Layer 10 of a small transformer language model trained on English Wikipedia (13 layers, counted from 0, width 128).
Take only the direct path to the model's output, skipping the later layers: a vector added to the residual stream pushes a token's score in proportion to its dot product with that token's output vector.

Output vectors of the tokens that the questions are about. A number n stands for (n - 500) times 0.0039.
"|---": 673 682 348 354 229 299 703 885 972 647 851 556 209 211 573 415 601 333 604 266 277 145 254 837 248 715 25 670 690 327 410 264 703 371 326 205 763 742 606 213 22 682 355 754 514 590 856 824 269 212 736 237 649 279 553 586 404 811 642 346 647 412 779 341 618 418 328 687 387 756 357 582 384 520 317 329 414 327 682 708 171 548 332 752 598 242 403 166 209 308 205 633 353 645 382 415 65 782 478 688 842 274 739 833 568 245 810 624 591 473 725 679 786 290 339 362 349 431 728 625 666 508 430 896 613 461 603 624
"ct": 618 527 504 563 405 454 567 511 388 676 552 491 538 386 596 562 692 496 419 510 525 525 513 422 634 454 508 327 469 267 325 511 467 347 429 667 531 522 615 285 573 554 421 619 470 468 676 566 501 602 629 417 388 573 495 421 515 589 335 336 635 363 446 331 440 549 496 538 449 602 412 501 399 549 567 455 586 504 578 373 434 549 488 558 422 515 461 375 434 349 541 481 471 501 533 547 340 493 446 482 463 609 759 418 486 408 767 488 472 486 551 510 553 498 466 383 608 588 468 604 547 528 459 406 736 494 517 591
"elf": 389 515 411 325 519 324 582 524 340 538 541 533 644 461 601 393 611 344 567 388 533 424 392 567 336 671 473 669 436 359 340 391 442 532 551 414 659 653 518 535 416 485 380 416 356 474 510 488 488 504 471 651 516 559 359 592 329 528 543 513 614 432 638 331 463 412 510 596 525 372 556 507 549 573 412 513 460 378 528 652 563 600 334 477 459 453 568 546 504 465 517 642 556 512 582 577 377 547 669 539 627 501 371 663 411 504 725 378 538 474 371 569 618 480 296 456 638 391 634 641 643 499 366 653 449 348 618 602
"ary": 623 505 467 566 458 327 596 593 642 522 369 536 332 470 503 556 441 471 488 727 469 394 551 464 472 533 456 514 470 455 632 577 388 635 413 356 395 427 665 305 290 518 526 505 432 572 540 595 317 405 577 432 634 473 559 465 555 526 543 573 595 392 502 393 421 537 523 524 563 392 260 607 638 589 299 416 460 465 500 657 361 573 381 699 626 529 565 663 675 438 604 595 595 435 402 461 415 661 519 582 423 544 624 456 447 592 518 430 443 584 445 546 455 296 600 461 544 697 362 544 543 359 375 371 513 457 565 495
"\n": 605 479 526 546 433 569 482 538 592 406 453 335 646 454 468 451 452 556 448 581 559 575 518 394 371 566 504 588 577 417 476 613 443 494 439 539 461 413 517 528 639 403 510 398 549 430 570 619 422 560 534 532 455 525 397 390 407 407 434 397 527 565 490 460 383 259 476 447 486 415 540 458 628 444 561 520 538 685 445 569 453 573 518 528 421 600 644 438 486 685 485 443 604 460 509 527 561 466 396 494 414 549 441 577 689 522 488 539 700 393 512 470 371 546 541 539 453 541 397 447 596 538 484 614 426 540 425 476
"ters": 573 468 475 557 433 358 560 535 506 615 415 526 302 552 493 479 495 505 495 545 406 440 492 469 492 690 407 482 606 347 538 318 534 495 531 374 442 657 467 445 342 574 264 441 435 669 603 588 633 328 784 430 645 297 612 478 472 522 499 172 531 399 562 337 380 325 464 677 508 748 324 562 541 631 598 368 369 521 420 612 511 484 346 473 568 469 584 484 601 612 336 447 642 619 426 515 283 573 362 495 473 400 565 547 513 503 463 359 633 624 590 624 700 531 478 498 502 460 406 608 412 681 560 587 695 536 495 540
"resent": 662 518 551 416 459 503 373 779 710 598 423 548 491 458 633 271 531 436 296 551 523 280 302 522 579 559 297 666 589 446 424 514 486 558 343 503 540 517 576 383 411 543 370 592 582 610 477 503 507 384 593 550 544 414 462 566 481 478 632 585 500 471 459 363 699 379 448 678 503 635 484 660 428 553 464 623 318 582 456 699 426 378 466 525 285 519 344 377 479 463 555 573 416 492 597 404 381 369 521 440 564 510 585 645 427 472 527 548 530 461 595 407 711 319 572 466 405 463 704 628 609 390 553 627 480 433 454 401
"ist": 391 449 488 524 559 511 574 560 470 481 342 535 530 555 495 442 458 529 287 512 345 446 480 503 498 589 476 448 372 377 498 482 547 534 521 588 397 406 668 374 494 573 406 469 677 356 474 436 380 540 442 498 417 512 512 479 491 479 681 481 622 638 406 390 365 568 465 466 532 592 530 535 336 475 425 509 496 655 365 550 514 444 395 417 619 669 496 467 601 454 655 615 576 628 520 512 341 510 425 617 461 446 491 523 513 482 553 563 347 540 454 403 618 423 578 526 696 540 557 594 396 532 485 502 555 605 590 597
"ence": 418 490 464 495 428 379 619 619 380 608 754 421 324 580 478 548 642 417 495 553 356 437 560 488 266 501 400 672 508 545 498 469 745 455 456 608 559 489 267 370 458 486 540 349 383 621 412 722 464 536 492 449 555 495 457 559 529 432 655 520 483 564 585 404 606 430 478 495 464 378 498 533 495 432 410 404 556 469 501 736 469 607 332 630 454 576 504 528 554 647 579 482 388 630 442 568 321 538 540 584 573 431 605 395 269 539 649 415 480 536 500 486 731 455 429 473 511 563 526 486 497 520 409 533 419 587 484 331
"igh": 400 533 519 382 518 564 732 456 658 623 505 629 480 482 444 527 605 515 513 546 435 432 405 637 344 508 458 605 429 552 336 465 630 362 604 625 470 395 515 459 491 479 491 613 453 646 478 408 502 633 472 590 535 349 460 509 546 756 406 486 494 438 648 407 445 418 462 606 383 464 521 612 405 630 464 465 430 425 571 476 377 590 427 449 538 383 277 436 434 625 466 652 526 454 476 427 401 624 459 478 449 499 471 465 645 390 535 465 558 613 520 426 570 464 499 486 484 409 526 474 577 362 576 520 489 760 456 445
"e.": 499 487 414 493 452 572 525 735 495 507 602 399 446 511 530 457 520 448 499 552 421 512 572 481 543 728 534 615 467 672 496 344 516 510 451 499 580 459 490 457 345 479 551 467 602 419 459 370 616 426 596 424 455 370 394 368 657 356 499 344 596 450 623 563 415 725 480 490 550 447 464 441 514 695 333 343 523 344 639 551 310 567 444 662 549 346 430 516 294 613 445 572 543 404 450 716 382 399 286 538 464 471 607 652 541 471 658 581 493 732 612 496 445 480 288 267 575 502 450 461 620 409 640 582 386 616 536 625
"k": 459 472 533 592 561 512 459 362 425 510 520 527 504 480 469 459 665 537 513 457 533 531 494 599 503 442 349 553 546 499 603 522 544 397 484 482 543 472 453 556 547 523 506 459 541 560 563 253 618 487 533 609 458 513 464 562 660 330 565 410 465 560 519 519 384 587 515 433 627 393 466 441 589 579 434 365 534 455 404 373 492 562 378 476 541 571 513 574 451 581 557 454 378 390 531 520 450 629 552 414 546 568 466 474 626 467 572 335 556 521 402 438 579 506 614 415 429 492 494 583 369 613 497 474 626 387 554 453
"ze": 595 535 423 488 532 365 589 397 608 604 387 691 420 464 471 362 705 296 488 503 506 476 471 647 498 501 444 437 472 559 514 501 532 453 482 573 448 520 513 558 547 482 388 447 542 477 548 549 644 492 509 522 553 445 410 497 433 482 480 403 524 426 622 537 402 467 520 455 726 555 329 585 328 509 547 463 584 571 545 553 524 589 279 501 493 349 401 450 357 459 495 526 414 566 470 676 370 528 436 650 368 409 580 471 589 386 555 568 517 665 482 478 577 382 476 598 397 488 588 535 475 693 444 556 468 422 595 581
"ient": 521 533 402 393 433 335 423 615 559 587 599 457 530 625 521 337 500 352 529 539 477 597 407 390 465 562 238 454 638 376 481 512 671 710 440 569 543 528 700 598 494 308 503 465 400 618 490 584 316 392 405 413 497 433 576 513 422 388 592 382 659 434 590 295 584 695 502 603 646 693 424 490 572 479 436 601 497 517 457 534 514 474 319 650 743 469 351 516 482 336 457 529 425 470 594 472 461 449 633 419 580 493 620 442 483 555 555 488 339 492 461 579 619 452 321 460 503 600 497 681 495 542 351 656 366 538 555 468
"ric": 481 527 427 448 447 451 479 576 548 519 620 387 504 449 565 530 525 561 549 558 548 534 600 455 614 648 495 407 596 441 589 501 410 359 491 651 425 462 574 475 469 466 487 507 719 537 558 480 498 573 424 364 717 385 587 516 549 637 437 436 457 423 610 404 666 343 508 722 490 645 470 549 326 451 288 490 621 515 526 541 443 377 451 640 411 515 365 298 424 470 690 570 377 364 517 515 370 466 431 482 638 470 590 450 540 544 701 480 419 408 527 449 480 507 410 508 421 676 496 578 307 521 509 674 534 342 405 427
"====": 667 526 555 490 390 507 742 537 680 589 709 394 510 460 508 495 470 380 594 478 425 304 426 478 373 663 370 516 644 434 352 324 432 509 572 374 532 621 370 492 513 413 490 653 380 474 514 482 317 463 668 554 443 528 555 624 382 670 606 370 430 517 653 516 456 599 468 455 732 605 380 413 396 429 419 504 569 469 522 424 427 333 553 531 651 466 392 488 576 374 597 527 571 504 399 575 492 440 509 510 555 613 531 561 526 345 508 562 441 436 708 444 599 377 459 427 532 455 467 563 382 532 588 681 461 549 383 454
"ime": 381 493 520 471 476 415 685 554 682 492 528 688 476 426 374 603 569 461 505 587 357 472 362 614 572 614 444 465 598 661 610 467 659 428 432 447 455 518 491 547 301 536 406 661 505 508 567 499 387 387 534 552 673 497 426 405 517 649 474 469 460 631 578 517 372 371 488 703 644 500 529 608 430 543 433 384 489 465 514 636 434 451 387 340 593 387 377 337 400 491 656 630 671 551 473 409 384 530 444 550 503 407 486 486 509 452 591 505 470 461 467 571 624 425 343 406 702 334 403 345 641 596 371 460 537 417 513 633
"el": 434 507 502 381 562 480 445 490 353 440 464 347 457 612 483 402 584 452 364 433 579 565 528 564 645 593 471 546 442 540 484 614 497 652 579 600 502 429 537 415 531 452 617 457 494 498 471 492 620 612 514 530 632 332 479 516 438 416 603 439 529 454 515 604 595 487 522 515 552 505 523 427 484 554 356 608 483 525 518 498 563 452 349 359 558 406 592 466 424 598 473 492 542 399 435 493 364 498 517 421 391 541 469 536 423 542 575 633 498 660 374 516 515 518 355 560 505 649 576 475 459 510 493 372 546 578 549 410
"ations": 382 501 553 591 506 385 487 608 531 604 560 518 474 569 480 388 454 342 530 460 481 335 598 491 495 537 376 495 513 425 560 435 650 367 454 549 558 558 387 604 436 422 363 604 441 599 363 686 424 261 734 388 662 547 624 445 423 501 544 390 530 508 576 506 603 474 470 466 335 520 365 532 277 495 453 520 469 495 511 574 384 603 304 546 579 606 465 461 591 691 384 569 575 439 585 419 378 411 463 553 580 479 740 579 415 445 568 513 574 501 564 493 591 429 579 634 485 599 482 392 469 567 525 458 574 521 461 452
"ne": 544 486 340 452 588 487 545 474 482 617 524 427 323 435 555 582 389 497 579 572 637 542 591 646 372 636 455 519 389 461 569 574 358 578 478 645 616 563 482 428 409 653 304 472 633 548 687 608 480 485 568 553 497 408 511 573 553 301 627 410 534 514 621 487 483 355 505 556 497 547 400 426 575 574 438 543 528 526 529 502 447 429 463 428 553 414 304 540 408 526 630 521 540 524 426 656 379 411 428 590 582 363 464 338 579 573 506 454 335 414 430 584 506 368 372 370 419 458 437 546 439 532 645 578 468 572 598 591
"ually": 666 533 454 307 498 336 543 657 533 567 477 490 297 534 335 313 529 508 292 579 368 539 363 758 468 615 329 502 526 661 550 220 526 516 467 427 622 522 480 426 481 532 552 482 463 560 441 606 505 551 665 448 483 589 580 485 282 535 533 395 646 466 433 571 688 511 506 626 533 475 360 533 626 606 478 524 486 429 652 598 442 550 356 516 409 428 608 589 577 426 484 600 520 425 478 427 280 523 564 566 729 329 642 663 404 421 516 574 701 613 409 542 312 527 345 397 574 350 630 457 585 387 340 684 583 381 381 510

Each question shows what one neuron of this layer's MLP adds at an activation of 1. A number n stands for (n - 500) times 0.00068.

n159: 539 373 406 661 428 354 616 395 464 578 520 448 515 631 379 387 418 418 445 605 450 404 505 441 518 445 466 594 507 586 606 427 525 517 486 574 520 469 452 549 466 424 524 535 526 451 625 553 421 387 566 594 369 536 507 495 583 448 390 289 498 512 548 555 552 427 580 491 536 543 463 561 544 476 601 186 514 462 549 603 527 502 568 458 651 483 423 577 600 604 399 577 626 479 573 542 430 527 461 401 521 440 495 484 411 461 571 490 590 473 483 489 449 540 453 495 530 556 524 437 485 620 611 582 526 292 493 528
Which of these tokens does it push up most? "ters"

n20: 576 468 506 547 518 423 522 452 620 557 582 424 326 452 418 483 508 432 578 526 447 472 393 492 477 545 336 628 533 429 476 549 425 500 387 514 466 588 561 550 486 569 477 614 576 591 476 457 605 377 539 345 553 432 553 450 575 457 463 490 504 438 506 453 647 539 600 436 439 496 474 417 535 502 452 465 470 530 504 639 547 511 549 619 617 455 462 528 392 472 389 434 556 454 508 420 389 504 559 413 546 606 542 592 510 549 579 473 571 580 436 571 591 500 384 496 419 511 535 487 507 483 443 592 398 455 565 488
Pushed down most: "ist"

n404: 506 575 670 656 516 522 558 401 599 588 367 410 326 416 486 452 527 639 458 371 322 708 403 474 514 529 655 444 386 708 571 457 512 593 573 447 497 424 540 578 393 478 587 529 480 609 451 716 361 629 620 411 515 494 600 451 540 561 580 356 529 369 341 306 552 460 430 328 478 583 325 468 519 359 497 577 463 357 537 403 344 427 536 537 463 574 451 554 482 599 615 468 596 552 573 486 332 588 469 570 705 551 372 663 511 511 458 389 506 473 556 625 265 407 491 610 586 372 567 544 500 410 348 641 617 618 479 406
Which of these tokens does it push up most? "ually"

n353: 557 581 630 361 693 307 533 527 515 405 346 453 443 448 366 436 629 534 272 632 678 407 417 438 455 201 723 470 313 536 693 669 508 364 357 526 534 547 423 332 507 565 683 396 268 479 523 581 512 473 470 386 456 500 591 582 539 626 583 252 493 574 419 661 634 435 618 525 442 599 519 507 559 280 421 330 446 667 398 471 504 421 564 485 205 489 729 571 675 624 500 595 677 366 532 486 371 127 433 572 464 532 627 510 646 588 604 429 793 481 711 255 582 431 571 352 546 414 376 486 680 544 500 418 584 670 587 468
Which of these tokens does it push up most? "\n"

n208: 388 609 479 552 365 427 537 399 486 575 538 580 577 607 596 549 435 531 520 490 581 382 423 200 426 561 516 219 542 354 536 696 810 620 448 510 504 478 444 309 658 383 344 563 517 467 386 474 519 314 466 367 534 671 632 440 591 496 522 630 612 706 335 395 277 439 719 473 659 606 575 422 580 462 717 517 493 482 470 303 733 461 354 305 460 459 563 745 407 470 720 473 604 426 653 513 393 469 493 592 600 515 618 561 477 340 497 490 448 116 575 644 424 561 457 593 615 446 405 522 464 585 430 527 398 488 514 477
Pushed down most: "|---"

n339: 464 515 281 566 665 729 638 516 389 577 536 565 413 241 516 604 461 552 463 592 704 474 317 434 457 556 679 528 322 719 580 672 573 554 586 234 598 497 500 561 620 516 700 452 200 503 423 426 278 328 415 624 431 511 497 398 627 573 342 353 517 436 548 524 722 617 592 527 193 430 489 532 609 553 720 355 589 518 463 455 489 280 458 235 588 364 575 456 582 362 422 469 386 534 326 538 538 478 520 529 305 621 500 487 536 517 567 472 790 389 563 352 415 524 544 649 601 600 455 572 540 370 576 575 507 421 518 568
Which two tokens does it push up most, strongest first? "igh", "\n"

n162: 368 416 424 401 606 684 425 432 578 422 703 654 545 273 516 405 474 460 447 528 656 568 611 225 604 506 587 394 607 294 291 744 570 571 470 541 458 588 481 476 441 595 408 491 395 500 561 374 465 357 462 394 512 518 541 415 542 509 484 557 649 485 537 581 373 604 431 429 574 626 457 500 450 615 458 550 381 531 451 369 597 494 669 370 444 480 506 446 506 517 774 453 518 606 475 602 422 491 522 642 471 506 538 486 583 466 556 544 534 530 386 458 455 483 460 700 562 370 436 607 339 635 470 369 544 373 377 573
Which two tokens does it push up most, strongest first? "ct", "ist"

n153: 433 797 572 293 394 288 579 480 417 506 509 331 519 362 486 500 631 466 538 285 448 484 411 491 424 757 581 376 591 457 482 730 439 567 623 466 318 602 525 519 472 566 437 536 521 476 400 512 483 625 397 486 482 491 669 506 444 461 584 545 512 500 572 580 439 474 331 380 434 562 539 342 447 419 578 584 395 392 368 509 490 646 649 397 479 346 636 419 600 574 614 368 558 394 470 512 298 478 781 497 648 437 453 506 494 545 581 494 663 389 671 648 467 524 635 488 634 461 472 541 393 362 347 455 607 668 497 557
Pushed down most: "e."

n168: 466 333 456 414 715 474 473 574 405 400 626 632 449 436 449 500 403 688 495 593 530 373 520 576 425 552 438 525 648 448 479 635 612 629 438 569 554 525 428 506 273 485 444 527 358 676 500 474 401 562 419 507 459 583 416 492 418 426 445 556 540 672 462 434 412 489 647 583 462 478 460 487 353 609 517 279 444 480 473 396 750 506 422 414 532 552 613 575 458 526 715 559 607 457 524 529 560 582 440 617 409 367 586 387 633 434 450 336 558 331 459 427 662 554 431 589 582 509 410 595 485 452 421 511 530 488 373 553
Which of these tokens does it push up most? "ime"

n89: 437 475 334 595 620 569 472 334 456 527 531 596 437 469 458 557 511 510 516 484 404 435 446 461 432 580 703 365 474 539 361 369 410 503 500 707 500 548 307 622 542 503 486 634 500 597 442 326 530 458 370 540 470 489 409 399 679 390 487 355 546 685 518 517 370 453 649 421 536 511 410 518 378 460 480 286 617 600 642 528 696 517 598 558 632 394 535 449 542 409 344 535 383 440 396 541 830 586 425 535 503 491 579 393 561 575 508 545 578 392 455 475 505 561 476 703 414 462 475 484 592 472 575 443 564 424 503 627
Which of these tokens does it push up most? "ze"

n359: 563 552 604 364 494 293 599 279 221 522 563 443 703 464 418 605 397 462 483 682 428 441 355 433 522 579 385 695 443 567 483 383 546 524 456 453 439 489 441 434 459 525 524 488 577 395 491 585 352 597 553 492 515 577 491 460 444 622 513 658 577 538 528 482 723 537 409 486 623 550 604 274 751 676 445 565 389 509 503 532 533 364 532 418 622 520 394 574 679 472 416 458 485 526 567 629 461 419 548 372 621 582 427 478 517 435 429 360 554 368 355 569 472 549 569 527 432 404 459 632 390 636 346 594 477 383 627 548
Which of these tokens does it push up most? "elf"

n450: 503 556 529 614 476 368 650 700 519 676 707 478 565 522 509 574 487 520 412 325 450 367 448 465 336 186 251 797 542 321 348 460 457 537 560 494 625 491 589 497 608 450 374 633 438 675 603 494 427 334 369 618 594 551 610 571 385 497 692 581 555 471 674 569 405 517 560 485 527 665 457 372 483 426 469 500 475 383 534 424 487 334 379 464 592 550 367 555 465 378 544 585 653 615 458 590 573 575 527 651 581 483 366 524 347 543 516 500 399 357 557 303 638 416 411 484 362 628 469 536 435 509 643 312 456 448 503 564
Which three tokens does it push up most, strongest first? "|---", "====", "ient"

n292: 522 558 574 529 442 365 441 577 458 473 607 621 453 517 711 345 538 434 609 355 441 320 515 528 605 540 475 541 449 455 534 604 445 603 403 381 471 598 394 597 512 551 507 484 555 452 478 605 596 422 390 460 502 369 585 523 532 581 532 665 468 500 427 568 554 510 548 463 456 512 527 563 429 579 398 495 525 430 502 441 542 456 401 470 489 429 586 551 425 550 585 508 378 423 559 558 480 483 602 466 451 561 490 538 437 432 599 546 637 631 469 463 567 521 405 359 463 332 540 516 432 425 502 375 467 382 563 702
Which three tokens does it push up most, strongest first? "|---", "elf", "resent"

n177: 596 560 516 640 396 738 515 638 376 511 460 553 645 453 241 396 406 388 593 628 369 652 352 589 441 709 463 414 381 457 522 247 370 461 600 371 464 479 585 635 429 486 484 511 492 632 260 406 372 479 622 320 473 477 720 496 675 285 606 706 700 700 512 392 593 581 556 379 427 406 691 550 179 618 269 465 458 595 330 802 520 600 406 455 474 508 572 474 516 339 731 469 447 466 776 382 604 492 500 371 553 450 361 274 504 496 705 437 639 504 547 457 413 438 659 835 767 698 380 394 431 460 544 291 357 405 584 372
Which of these tokens does it push up most? "ist"

n4: 422 661 556 690 338 506 638 505 575 514 512 614 431 459 541 580 471 487 316 506 471 601 599 688 486 454 552 550 343 497 450 415 293 500 472 509 527 487 420 494 600 606 592 628 429 432 281 374 331 634 589 554 566 398 630 574 366 570 511 337 570 459 463 651 579 506 483 489 533 395 464 457 802 541 550 541 591 475 708 480 675 557 481 343 604 555 446 508 453 379 343 521 598 311 545 429 426 464 483 509 494 355 348 481 486 590 470 621 604 536 383 412 486 612 480 403 523 525 540 432 350 495 518 279 601 561 560 376
Which three tokens does it push up most, strongest first? "ually", "el", "igh"

n16: 507 511 456 324 300 569 403 604 305 552 528 457 451 510 414 708 497 459 335 411 567 293 291 362 490 456 625 688 631 385 364 631 660 451 555 398 328 773 559 559 418 491 490 746 546 424 592 542 630 601 253 398 382 605 544 583 474 595 586 593 402 705 636 591 518 440 516 483 617 551 514 416 507 661 497 527 451 489 382 476 577 448 355 282 523 561 579 595 476 448 629 239 589 587 519 401 361 444 516 454 517 569 423 195 603 507 503 534 591 413 289 338 559 691 615 627 461 313 594 529 470 601 685 517 493 549 573 412
Pushed down most: "e."

n423: 468 425 574 636 494 394 444 634 394 489 457 500 702 383 426 676 449 482 330 429 508 524 520 394 553 455 490 366 624 430 532 524 453 538 548 353 336 415 634 543 685 542 468 500 665 558 577 541 515 431 323 520 581 628 629 596 432 515 365 558 530 580 566 567 418 630 328 459 371 449 494 528 536 658 528 554 585 539 563 584 318 480 447 603 503 525 644 451 451 516 324 581 441 300 538 423 418 477 708 556 431 500 613 426 527 443 474 466 584 338 307 531 514 413 475 371 566 512 438 388 606 455 555 574 691 382 442 620
Which of these tokens does it push up most? "ct"

n212: 732 522 465 445 671 346 361 500 566 679 759 412 504 370 325 440 386 367 489 440 558 381 384 527 335 295 570 473 603 523 276 398 622 391 456 562 496 532 298 587 669 587 436 347 379 674 639 429 700 558 413 514 257 477 566 656 578 569 644 462 790 473 652 671 407 606 644 625 627 367 415 461 696 421 367 563 489 508 563 318 593 428 590 557 813 601 466 337 508 312 224 566 475 320 753 508 561 636 459 508 355 239 559 416 574 537 148 682 526 356 590 422 451 423 739 693 481 562 450 478 701 431 291 473 504 433 408 583
Pushed down most: "ric"

n385: 320 480 393 548 465 547 522 639 522 458 463 479 511 356 497 560 566 456 622 369 309 465 530 572 438 681 630 309 608 428 395 714 790 421 483 361 583 356 513 426 618 568 522 386 571 447 477 584 488 492 426 587 464 401 576 596 497 693 484 318 574 412 323 485 485 519 491 351 769 559 576 670 586 663 628 482 443 438 213 235 462 305 460 568 408 478 632 482 855 472 373 317 542 726 392 731 293 414 385 477 554 496 686 469 524 391 330 681 697 563 507 516 617 630 475 485 750 423 533 500 474 466 451 432 518 259 268 606
Which of these tokens does it push up most? "ters"

n15: 509 689 582 490 453 481 610 451 467 544 560 558 387 571 416 462 449 480 508 614 344 590 567 493 413 478 544 540 478 474 517 399 450 346 490 575 439 488 470 493 544 482 460 596 521 517 553 494 440 561 513 545 539 482 648 408 464 293 423 444 572 553 535 576 609 518 375 387 433 482 589 580 430 442 435 659 415 442 512 439 405 441 582 525 453 572 470 498 482 557 456 426 571 463 397 410 495 684 466 541 457 455 524 570 390 464 540 607 607 480 478 632 578 494 470 542 382 625 476 543 504 447 423 457 605 565 518 563
Pushed down most: "elf"

n30: 388 603 427 457 536 309 503 593 485 451 340 397 435 521 387 426 412 500 607 450 628 665 485 452 491 407 313 573 650 605 460 532 535 345 571 542 525 475 514 608 585 444 540 609 559 561 494 407 695 390 540 412 455 576 536 406 399 632 546 594 509 354 490 590 184 538 536 529 737 464 535 481 352 488 356 482 494 752 414 371 556 407 503 481 567 392 529 283 356 506 500 586 557 488 509 609 504 416 428 419 618 692 539 652 346 590 482 469 337 426 679 299 520 598 597 494 599 583 512 466 551 621 637 459 572 661 398 366
Which of these tokens does it push up most? "===="

n36: 524 632 528 541 363 620 432 462 523 546 573 488 632 288 567 516 549 549 419 549 349 672 513 525 493 277 318 546 417 386 480 463 548 495 551 594 466 341 590 448 497 493 508 532 517 473 540 485 352 544 616 523 414 503 465 413 490 497 484 428 596 523 532 563 611 449 409 416 521 559 659 530 394 531 555 703 535 395 448 419 386 534 592 407 614 416 527 530 526 468 543 605 473 548 561 483 395 620 527 542 565 335 544 507 512 525 350 518 434 427 597 429 414 692 490 490 589 343 485 299 570 467 484 403 627 546 476 670
Which of these tokens does it push up most? "ct"

n507: 466 693 412 428 556 526 454 284 573 469 573 586 435 392 712 508 577 437 471 593 495 244 450 514 456 462 445 442 431 538 411 494 577 419 482 536 350 370 411 553 607 556 425 433 683 495 580 340 539 445 503 595 635 582 503 521 555 415 416 422 598 525 503 484 446 506 487 652 515 327 409 613 693 608 537 511 548 638 568 459 373 551 371 432 598 573 433 402 472 513 535 468 626 653 531 644 536 536 508 633 361 591 586 451 469 497 561 492 450 478 473 388 315 481 341 519 474 578 351 528 624 419 416 641 584 525 382 492
Which three tokens does it push up most, strongest first? "ze", "igh", "ime"

n315: 341 401 420 512 380 557 490 531 608 655 382 542 671 617 429 615 257 421 481 462 526 517 483 543 413 654 476 547 587 470 427 552 389 348 375 308 425 358 575 328 424 549 416 513 497 532 220 497 478 578 557 471 582 573 589 465 519 249 697 633 471 447 510 602 322 369 465 458 426 454 620 672 422 359 491 477 580 514 538 431 541 476 514 562 743 648 355 490 627 497 479 497 531 354 528 332 412 520 456 692 487 361 461 367 563 697 450 591 602 520 673 353 625 666 792 593 331 241 608 404 659 641 503 555 615 524 507 484
Pushed down most: "ct"

n417: 552 774 434 605 410 599 488 442 399 600 616 351 506 545 433 365 506 517 609 572 665 566 595 521 531 485 404 352 473 470 423 556 616 460 514 449 630 371 348 594 575 397 460 582 433 474 525 606 569 583 476 370 411 458 666 695 514 332 405 424 425 672 509 443 394 384 479 445 383 458 394 533 522 670 430 545 570 601 487 494 314 377 497 733 442 303 532 430 621 514 427 674 619 265 612 424 482 534 583 553 418 519 659 480 506 586 564 691 440 534 503 507 691 420 389 624 347 503 372 525 425 447 555 418 467 546 399 361
Which of these tokens does it push up most? "ations"

n471: 469 691 598 661 584 442 468 497 452 539 431 664 391 609 558 434 478 562 399 479 543 577 542 588 475 404 439 476 516 529 430 279 542 478 623 511 520 515 301 365 435 322 580 643 492 565 528 575 609 725 462 493 479 527 546 468 510 621 405 587 537 350 457 479 536 664 442 647 381 424 463 404 633 675 522 514 744 708 315 500 366 611 426 531 594 478 555 424 451 521 537 454 475 431 459 521 490 522 531 438 450 424 459 540 520 435 596 519 560 591 459 419 437 449 560 552 521 523 310 432 476 370 431 508 430 395 367 500
Which of these tokens does it push up most? "ually"

n198: 328 448 476 494 346 543 474 317 394 701 794 592 545 652 438 380 470 429 586 471 378 687 596 424 522 533 472 769 486 447 420 619 650 392 506 627 400 485 488 432 439 534 595 546 396 565 339 478 599 818 537 598 513 473 536 598 494 451 681 536 455 577 546 480 403 406 365 406 606 342 309 580 479 703 296 614 480 366 408 414 327 555 350 413 367 680 663 526 608 436 765 437 402 510 548 578 492 651 586 552 497 615 377 487 506 407 466 330 500 592 345 418 494 563 503 588 481 631 477 610 399 624 180 451 354 585 449 458
Which two tokens does it push up most, strongest first? "ence", "k"

n223: 381 636 528 692 563 434 444 409 548 493 400 558 413 440 452 539 472 519 507 488 416 443 492 503 379 421 417 464 435 362 478 433 597 403 527 374 457 357 409 497 567 548 537 593 493 542 610 576 632 634 536 584 528 461 622 478 365 455 535 457 388 541 570 444 556 446 418 498 572 407 580 514 497 601 452 583 485 316 566 444 391 582 320 662 619 508 435 565 521 675 389 521 441 568 650 505 373 639 581 582 530 522 606 560 449 527 625 573 532 597 423 374 430 642 450 373 488 345 307 445 546 529 548 398 648 539 447 584
Pushed down most: "resent"

n486: 463 587 372 497 425 471 512 489 578 488 463 408 440 623 443 506 476 612 645 553 269 529 506 377 451 536 739 375 522 569 448 614 399 459 540 448 535 481 525 423 473 368 695 497 414 430 700 421 513 432 472 591 656 448 404 485 811 456 585 450 459 460 414 464 465 326 774 565 534 546 506 525 545 349 377 598 591 513 505 554 384 628 680 538 424 606 515 438 525 383 426 535 424 488 486 456 577 525 381 575 494 412 668 523 483 590 362 586 424 357 360 635 350 365 409 445 330 683 566 677 330 475 690 388 741 420 537 518
Which three tokens does it push up most, strongest first? "ric", "ary", "ne"

n81: 503 500 675 597 647 421 441 333 438 497 585 483 553 425 513 564 555 418 497 428 399 500 453 455 613 548 296 601 520 426 339 482 497 407 743 443 376 356 578 541 468 542 483 539 364 555 506 341 397 552 488 439 602 526 602 542 434 642 613 447 420 647 398 395 547 718 459 547 593 440 589 508 656 584 423 658 489 467 564 531 370 301 644 393 445 551 486 337 613 519 337 503 479 478 443 494 390 494 492 580 648 503 534 551 459 451 590 404 470 573 509 611 486 297 622 615 530 660 367 540 470 458 703 542 438 593 286 387
Pushed down most: "ze"

n407: 628 582 542 522 360 490 479 611 633 483 716 378 534 708 383 530 461 599 452 702 347 578 460 471 419 482 557 455 349 532 417 569 609 438 399 577 679 620 495 548 309 334 482 483 454 480 624 623 513 424 425 492 594 464 305 552 563 429 377 567 509 554 305 467 448 547 489 549 464 533 556 481 446 476 505 377 364 462 362 453 248 454 520 454 465 541 523 439 527 534 623 357 656 301 565 584 500 409 534 552 427 179 700 603 477 586 470 488 634 591 638 483 503 644 569 623 443 595 565 416 558 594 500 364 618 390 540 463
Pushed down most: "elf"

n182: 329 340 512 388 562 542 619 641 305 457 395 367 619 356 500 466 649 547 509 327 497 420 543 479 489 470 500 601 457 590 529 570 592 511 632 461 578 580 566 543 390 570 602 393 312 462 336 619 229 523 500 530 422 564 503 580 439 469 402 358 579 454 446 611 597 367 464 314 582 673 535 506 742 494 378 491 488 468 392 488 478 540 460 428 447 485 586 424 699 535 574 454 513 646 526 571 284 373 642 406 453 702 480 500 575 491 647 432 474 658 628 386 670 240 318 518 538 593 656 486 573 511 450 459 518 489 494 664
Which three tokens does it push up most, strongest first? "elf", "ence", "el"

n179: 390 322 430 402 517 446 649 518 160 446 484 525 604 468 450 561 179 675 443 503 659 414 309 409 393 635 530 557 609 400 406 546 484 489 640 446 591 517 640 487 713 547 452 312 463 543 401 485 531 510 564 545 534 595 456 488 470 529 574 565 701 417 573 371 415 497 335 632 650 614 484 558 473 411 330 675 457 330 466 487 653 542 445 310 332 459 405 317 602 558 637 401 569 562 527 460 424 610 382 467 626 452 637 388 434 473 487 602 467 629 576 349 561 516 316 500 518 533 503 636 584 623 685 515 582 526 529 540
Which two tokens does it push up most, strongest first? "elf", "ist"